Layer 12 of a small transformer language model trained on English Wikipedia (15 layers, counted from 0, width 128).
A neuron adds its activation times its output weights to the MLP's output. To switch it off is to set its activation to zero at one token and run the rest of the model.

Output weights of the MLP neurons that the questions are about. A number n stands for (n - 128) times 0.0063.
n48: 137, 102, 133, 144, 91, 152, 118, 134, 136, 87, 138, 149, 140, 151, 138, 123, 147, 92, 144, 125, 122, 88, 172, 98, 119, 100, 99, 109, 133, 108, 103, 160, 136, 92, 132, 155, 99, 160, 141, 143, 112, 134, 104, 96, 92, 127, 137, 88, 138, 148, 141, 149, 127, 143, 128, 110, 151, 188, 83, 146, 143, 105, 120, 140, 121, 159, 160, 176, 180, 143, 142, 103, 140, 109, 175, 176, 88, 129, 114, 157, 110, 156, 146, 124, 107, 110, 153, 143, 156, 105, 114, 114, 136, 111, 115, 123, 159, 122, 114, 123, 120, 121, 90, 147, 131, 128, 90, 156, 146, 122, 151, 130, 140, 117, 81, 148, 122, 127, 139, 137, 161, 107, 119, 140, 97, 93, 130, 94
n54: 104, 124, 174, 112, 112, 132, 169, 84, 108, 82, 127, 128, 138, 101, 143, 106, 131, 126, 195, 99, 140, 138, 111, 108, 131, 130, 129, 136, 132, 125, 136, 130, 152, 148, 132, 94, 129, 109, 151, 137, 87, 165, 106, 126, 174, 111, 103, 112, 98, 127, 126, 146, 150, 148, 121, 138, 163, 114, 107, 152, 102, 129, 94, 120, 133, 110, 130, 153, 133, 158, 152, 137, 90, 147, 164, 131, 155, 115, 115, 119, 129, 151, 137, 134, 121, 133, 146, 108, 120, 123, 69, 128, 98, 104, 96, 121, 127, 145, 154, 138, 161, 139, 151, 146, 140, 124, 126, 100, 122, 152, 188, 116, 109, 110, 144, 120, 111, 125, 125, 117, 117, 106, 138, 131, 128, 118, 129, 132
n60: 152, 109, 158, 174, 135, 115, 136, 130, 143, 150, 115, 119, 140, 74, 126, 97, 138, 155, 134, 165, 96, 110, 135, 177, 102, 152, 140, 175, 133, 123, 143, 149, 159, 133, 121, 185, 177, 86, 151, 112, 122, 152, 88, 130, 151, 141, 114, 139, 167, 78, 105, 108, 121, 75, 113, 114, 103, 147, 163, 95, 162, 131, 82, 159, 80, 138, 108, 128, 124, 103, 107, 134, 167, 139, 92, 158, 99, 134, 163, 143, 168, 70, 160, 129, 106, 123, 130, 152, 163, 119, 151, 139, 90, 124, 113, 150, 106, 121, 149, 144, 110, 116, 114, 141, 128, 116, 127, 133, 174, 116, 110, 118, 140, 108, 118, 119, 154, 53, 110, 90, 126, 153, 127, 170, 70, 103, 132, 126
n177: 151, 147, 160, 128, 152, 85, 139, 122, 165, 139, 144, 135, 190, 142, 126, 120, 123, 123, 141, 127, 81, 87, 122, 125, 187, 145, 111, 101, 129, 165, 134, 97, 127, 116, 103, 171, 133, 101, 139, 111, 90, 171, 126, 155, 131, 141, 129, 128, 112, 68, 117, 107, 107, 86, 136, 110, 201, 117, 154, 139, 105, 98, 105, 129, 95, 106, 129, 150, 120, 127, 139, 122, 132, 120, 127, 102, 133, 101, 150, 131, 174, 144, 142, 105, 141, 129, 92, 115, 85, 156, 124, 129, 136, 130, 113, 108, 163, 168, 129, 102, 101, 134, 154, 125, 131, 153, 84, 132, 146, 118, 115, 134, 180, 133, 114, 176, 106, 109, 112, 130, 135, 134, 117, 108, 142, 136, 121, 149
n439: 111, 115, 131, 136, 126, 110, 142, 75, 131, 124, 160, 182, 109, 113, 136, 103, 127, 111, 121, 140, 122, 249, 112, 145, 123, 142, 166, 124, 100, 157, 127, 97, 118, 138, 138, 153, 131, 148, 100, 106, 81, 116, 124, 167, 145, 174, 105, 131, 127, 125, 91, 136, 138, 140, 132, 101, 151, 110, 119, 137, 112, 123, 128, 147, 122, 137, 126, 133, 146, 137, 123, 134, 138, 128, 131, 143, 126, 150, 114, 134, 147, 100, 114, 69, 122, 119, 127, 143, 120, 128, 149, 105, 131, 129, 115, 155, 139, 128, 118, 135, 169, 91, 133, 99, 140, 114, 115, 142, 115, 124, 127, 126, 129, 112, 121, 110, 173, 120, 109, 161, 138, 105, 112, 82, 136, 127, 141, 120
n475: 122, 144, 162, 118, 105, 130, 115, 101, 161, 97, 139, 110, 148, 135, 108, 131, 135, 173, 123, 138, 127, 136, 135, 142, 160, 134, 128, 139, 143, 111, 160, 128, 154, 121, 108, 105, 148, 139, 136, 124, 133, 123, 107, 98, 121, 127, 162, 113, 96, 156, 148, 122, 120, 130, 98, 154, 163, 144, 130, 123, 119, 126, 117, 101, 97, 187, 172, 148, 117, 119, 97, 117, 128, 120, 146, 120, 99, 164, 145, 125, 123, 131, 98, 116, 133, 122, 135, 127, 131, 134, 93, 151, 141, 136, 148, 124, 134, 128, 121, 109, 114, 145, 142, 134, 141, 116, 135, 146, 171, 119, 146, 116, 138, 119, 110, 136, 100, 123, 108, 95, 111, 133, 134, 112, 114, 112, 106, 122

Each question names a token from some text and the token that comes next. It shows the activations a of the neurons there, in the order above. A number n stands for (n - 128) times 0.037.

Then comes g, the gradient of the next token's log-probability with respect to the MLP's output, scaled to length 1. A neuron's effect is roughly proportional to its activation times (output weights . g). A number n stands for (n - 128) times 0.0027.

" to", then " a"
a: 125, 127, 159, 127, 128, 178
g: 126, 145, 110, 133, 92, 137, 155, 120, 114, 114, 177, 70, 111, 177, 111, 136, 127, 89, 127, 174, 158, 119, 121, 166, 138, 151, 112, 114, 137, 92, 148, 166, 151, 104, 148, 138, 151, 109, 86, 203, 157, 214, 67, 75, 114, 127, 168, 157, 105, 151, 124, 130, 132, 145, 119, 158, 159, 108, 113, 178, 113, 112, 136, 130, 134, 128, 153, 183, 140, 136, 86, 32, 92, 135, 75, 113, 117, 69, 133, 108, 115, 120, 106, 118, 107, 51, 110, 149, 54, 97, 149, 160, 98, 134, 133, 132, 111, 186, 163, 66, 138, 115, 196, 146, 132, 101, 123, 179, 103, 112, 113, 82, 162, 134, 115, 140, 195, 125, 189, 144, 142, 72, 135, 153, 127, 102, 83, 181
Switching off which neuron hurts the next token most? n475

"19", then "28"
a: 123, 123, 125, 128, 128, 174
g: 136, 193, 129, 182, 185, 133, 139, 145, 99, 104, 126, 152, 139, 76, 109, 172, 141, 142, 115, 139, 149, 184, 170, 133, 168, 114, 170, 168, 122, 83, 143, 185, 107, 118, 108, 153, 92, 138, 168, 131, 133, 122, 139, 136, 105, 82, 171, 134, 86, 144, 84, 174, 83, 130, 154, 166, 158, 139, 117, 144, 123, 174, 99, 52, 124, 126, 144, 120, 75, 125, 148, 137, 126, 108, 99, 93, 146, 144, 104, 194, 178, 160, 32, 139, 119, 92, 139, 142, 191, 90, 173, 97, 97, 136, 54, 89, 159, 188, 153, 129, 90, 115, 99, 93, 85, 127, 114, 140, 166, 115, 169, 94, 119, 139, 113, 158, 62, 108, 101, 80, 87, 117, 139, 134, 93, 119, 143, 84
Switching off which neuron hurts the next token most? n475

" as", then " the"
a: 125, 150, 193, 128, 128, 128
g: 129, 139, 169, 83, 38, 130, 107, 90, 89, 57, 89, 144, 150, 64, 164, 177, 193, 178, 100, 136, 98, 89, 151, 121, 195, 140, 115, 130, 151, 113, 97, 195, 139, 150, 96, 129, 158, 126, 116, 151, 124, 159, 123, 115, 81, 110, 148, 96, 162, 197, 106, 110, 148, 150, 181, 147, 128, 70, 144, 142, 62, 169, 120, 116, 99, 134, 164, 139, 161, 163, 96, 141, 106, 144, 150, 132, 115, 177, 121, 112, 113, 153, 75, 114, 166, 113, 97, 119, 134, 105, 93, 126, 119, 133, 75, 141, 144, 139, 108, 51, 162, 121, 173, 139, 206, 93, 151, 65, 146, 155, 92, 106, 116, 136, 126, 78, 152, 143, 92, 154, 132, 154, 138, 168, 157, 104, 111, 153
Which neuron, switched off, raises the next token's probability most? n60

" S", then "ag"
a: 139, 189, 128, 126, 212, 127
g: 126, 109, 96, 138, 140, 65, 173, 43, 98, 56, 126, 87, 109, 70, 118, 102, 164, 119, 164, 127, 156, 178, 126, 92, 104, 105, 84, 141, 155, 114, 138, 94, 109, 157, 172, 115, 151, 134, 172, 111, 107, 102, 129, 138, 200, 131, 124, 131, 152, 110, 107, 117, 176, 110, 109, 149, 133, 155, 105, 138, 79, 154, 140, 126, 160, 112, 174, 115, 216, 145, 248, 139, 127, 111, 87, 127, 126, 119, 92, 79, 121, 97, 156, 151, 140, 84, 170, 100, 133, 137, 130, 138, 162, 136, 73, 94, 101, 160, 124, 136, 83, 146, 101, 143, 139, 130, 180, 113, 94, 113, 135, 212, 142, 175, 186, 149, 74, 113, 110, 167, 131, 144, 91, 114, 127, 159, 106, 124
Switching off which neuron hurts the next token most? n54

"ed", then " it"
a: 124, 124, 156, 128, 128, 125
g: 123, 124, 140, 89, 85, 93, 112, 159, 119, 95, 68, 139, 137, 38, 92, 116, 159, 142, 72, 141, 151, 126, 123, 109, 178, 118, 81, 137, 157, 133, 80, 129, 163, 185, 114, 97, 125, 91, 144, 148, 115, 134, 117, 166, 113, 132, 114, 164, 108, 139, 124, 104, 138, 126, 172, 128, 185, 31, 142, 133, 101, 108, 189, 205, 124, 131, 116, 98, 145, 105, 103, 126, 101, 200, 146, 144, 128, 105, 159, 160, 114, 208, 108, 123, 122, 71, 153, 161, 140, 128, 118, 139, 122, 140, 97, 60, 67, 119, 119, 110, 146, 193, 205, 162, 141, 187, 129, 90, 147, 115, 117, 90, 77, 147, 116, 147, 134, 143, 83, 140, 192, 114, 148, 149, 152, 139, 109, 144
Which neuron, switched off, raises the next token's probability most? n60

" gr", then "oup"
a: 123, 126, 128, 167, 208, 128
g: 123, 132, 188, 121, 117, 147, 141, 115, 92, 77, 113, 155, 132, 126, 118, 106, 112, 132, 140, 58, 105, 90, 77, 138, 136, 150, 143, 123, 75, 157, 132, 144, 118, 121, 76, 175, 88, 94, 153, 158, 158, 107, 149, 135, 98, 110, 151, 133, 158, 115, 116, 46, 118, 115, 114, 136, 103, 75, 168, 172, 99, 87, 111, 178, 97, 93, 166, 140, 109, 85, 144, 118, 207, 131, 148, 79, 88, 166, 181, 153, 143, 102, 142, 172, 132, 121, 86, 136, 160, 127, 84, 110, 57, 195, 157, 79, 128, 106, 122, 110, 134, 172, 92, 120, 88, 203, 118, 178, 116, 131, 104, 92, 174, 124, 126, 148, 113, 194, 196, 165, 149, 168, 164, 155, 125, 173, 102, 132
Switching off which neuron hurts the next token most? n177

"orth", then " of"
a: 202, 128, 128, 126, 126, 128
g: 113, 140, 152, 71, 152, 150, 149, 139, 139, 102, 157, 145, 119, 193, 103, 128, 166, 100, 94, 139, 73, 133, 125, 112, 122, 95, 148, 147, 122, 145, 120, 126, 115, 101, 159, 95, 136, 172, 90, 125, 85, 152, 108, 106, 101, 103, 141, 87, 188, 152, 108, 205, 116, 132, 111, 102, 173, 146, 199, 118, 42, 136, 99, 59, 86, 162, 119, 162, 172, 94, 93, 169, 141, 180, 106, 109, 81, 107, 128, 122, 63, 131, 81, 105, 126, 130, 138, 155, 171, 194, 78, 102, 135, 82, 132, 160, 131, 101, 91, 133, 131, 115, 142, 126, 189, 120, 147, 142, 135, 87, 149, 124, 166, 136, 127, 177, 81, 150, 157, 189, 204, 154, 157, 88, 130, 126, 117, 66
Switching off which neuron hurts the next token most? n48

"6", then "5"
a: 161, 128, 127, 124, 126, 124
g: 78, 178, 156, 56, 122, 165, 124, 105, 142, 83, 135, 95, 142, 102, 102, 170, 155, 125, 124, 155, 106, 143, 70, 134, 66, 98, 92, 171, 154, 104, 123, 160, 177, 174, 141, 114, 82, 183, 202, 199, 150, 139, 117, 142, 151, 121, 182, 129, 127, 109, 101, 170, 164, 128, 128, 121, 136, 116, 129, 151, 115, 135, 104, 188, 186, 148, 159, 81, 61, 100, 66, 95, 139, 110, 133, 121, 62, 144, 144, 160, 118, 178, 105, 116, 142, 88, 142, 150, 93, 33, 126, 95, 150, 187, 120, 114, 130, 103, 92, 131, 138, 155, 115, 136, 181, 123, 84, 187, 115, 110, 110, 172, 121, 101, 103, 124, 165, 122, 137, 129, 137, 138, 149, 99, 147, 113, 122, 69
Switching off which neuron hurts the next token most? n48

".", then " In"
a: 128, 130, 124, 128, 127, 160
g: 123, 172, 134, 106, 194, 122, 159, 200, 127, 133, 145, 114, 139, 148, 154, 142, 124, 176, 150, 60, 93, 108, 149, 149, 105, 144, 81, 147, 114, 135, 202, 143, 185, 71, 136, 106, 88, 182, 100, 127, 138, 142, 102, 154, 150, 85, 140, 115, 124, 107, 117, 167, 155, 153, 125, 132, 135, 192, 70, 110, 113, 123, 81, 162, 184, 166, 163, 136, 70, 115, 100, 79, 110, 191, 88, 99, 68, 162, 89, 110, 109, 152, 95, 85, 139, 153, 151, 162, 148, 153, 81, 164, 150, 129, 175, 132, 174, 130, 113, 151, 96, 92, 133, 79, 153, 144, 66, 154, 85, 170, 160, 89, 136, 71, 104, 110, 81, 140, 110, 137, 124, 139, 139, 80, 117, 95, 85, 144
Switching off which neuron hurts the next token most? n475

"ed", then "ed"
a: 128, 127, 248, 128, 128, 124
g: 68, 109, 119, 155, 130, 166, 151, 126, 130, 63, 114, 106, 95, 156, 121, 166, 100, 134, 117, 156, 131, 147, 167, 195, 71, 78, 113, 95, 108, 75, 121, 148, 121, 112, 125, 169, 152, 153, 203, 135, 97, 148, 162, 139, 127, 173, 110, 111, 209, 102, 145, 94, 129, 127, 147, 153, 133, 141, 188, 99, 164, 161, 161, 167, 149, 128, 123, 149, 95, 123, 83, 76, 153, 142, 166, 120, 91, 132, 167, 114, 125, 114, 96, 54, 102, 180, 216, 115, 136, 153, 123, 116, 164, 109, 129, 158, 88, 138, 150, 119, 144, 151, 178, 109, 144, 154, 59, 108, 125, 145, 89, 147, 126, 111, 115, 73, 94, 141, 138, 73, 77, 106, 121, 115, 75, 160, 54, 166
Switching off which neuron hurts the next token most? n60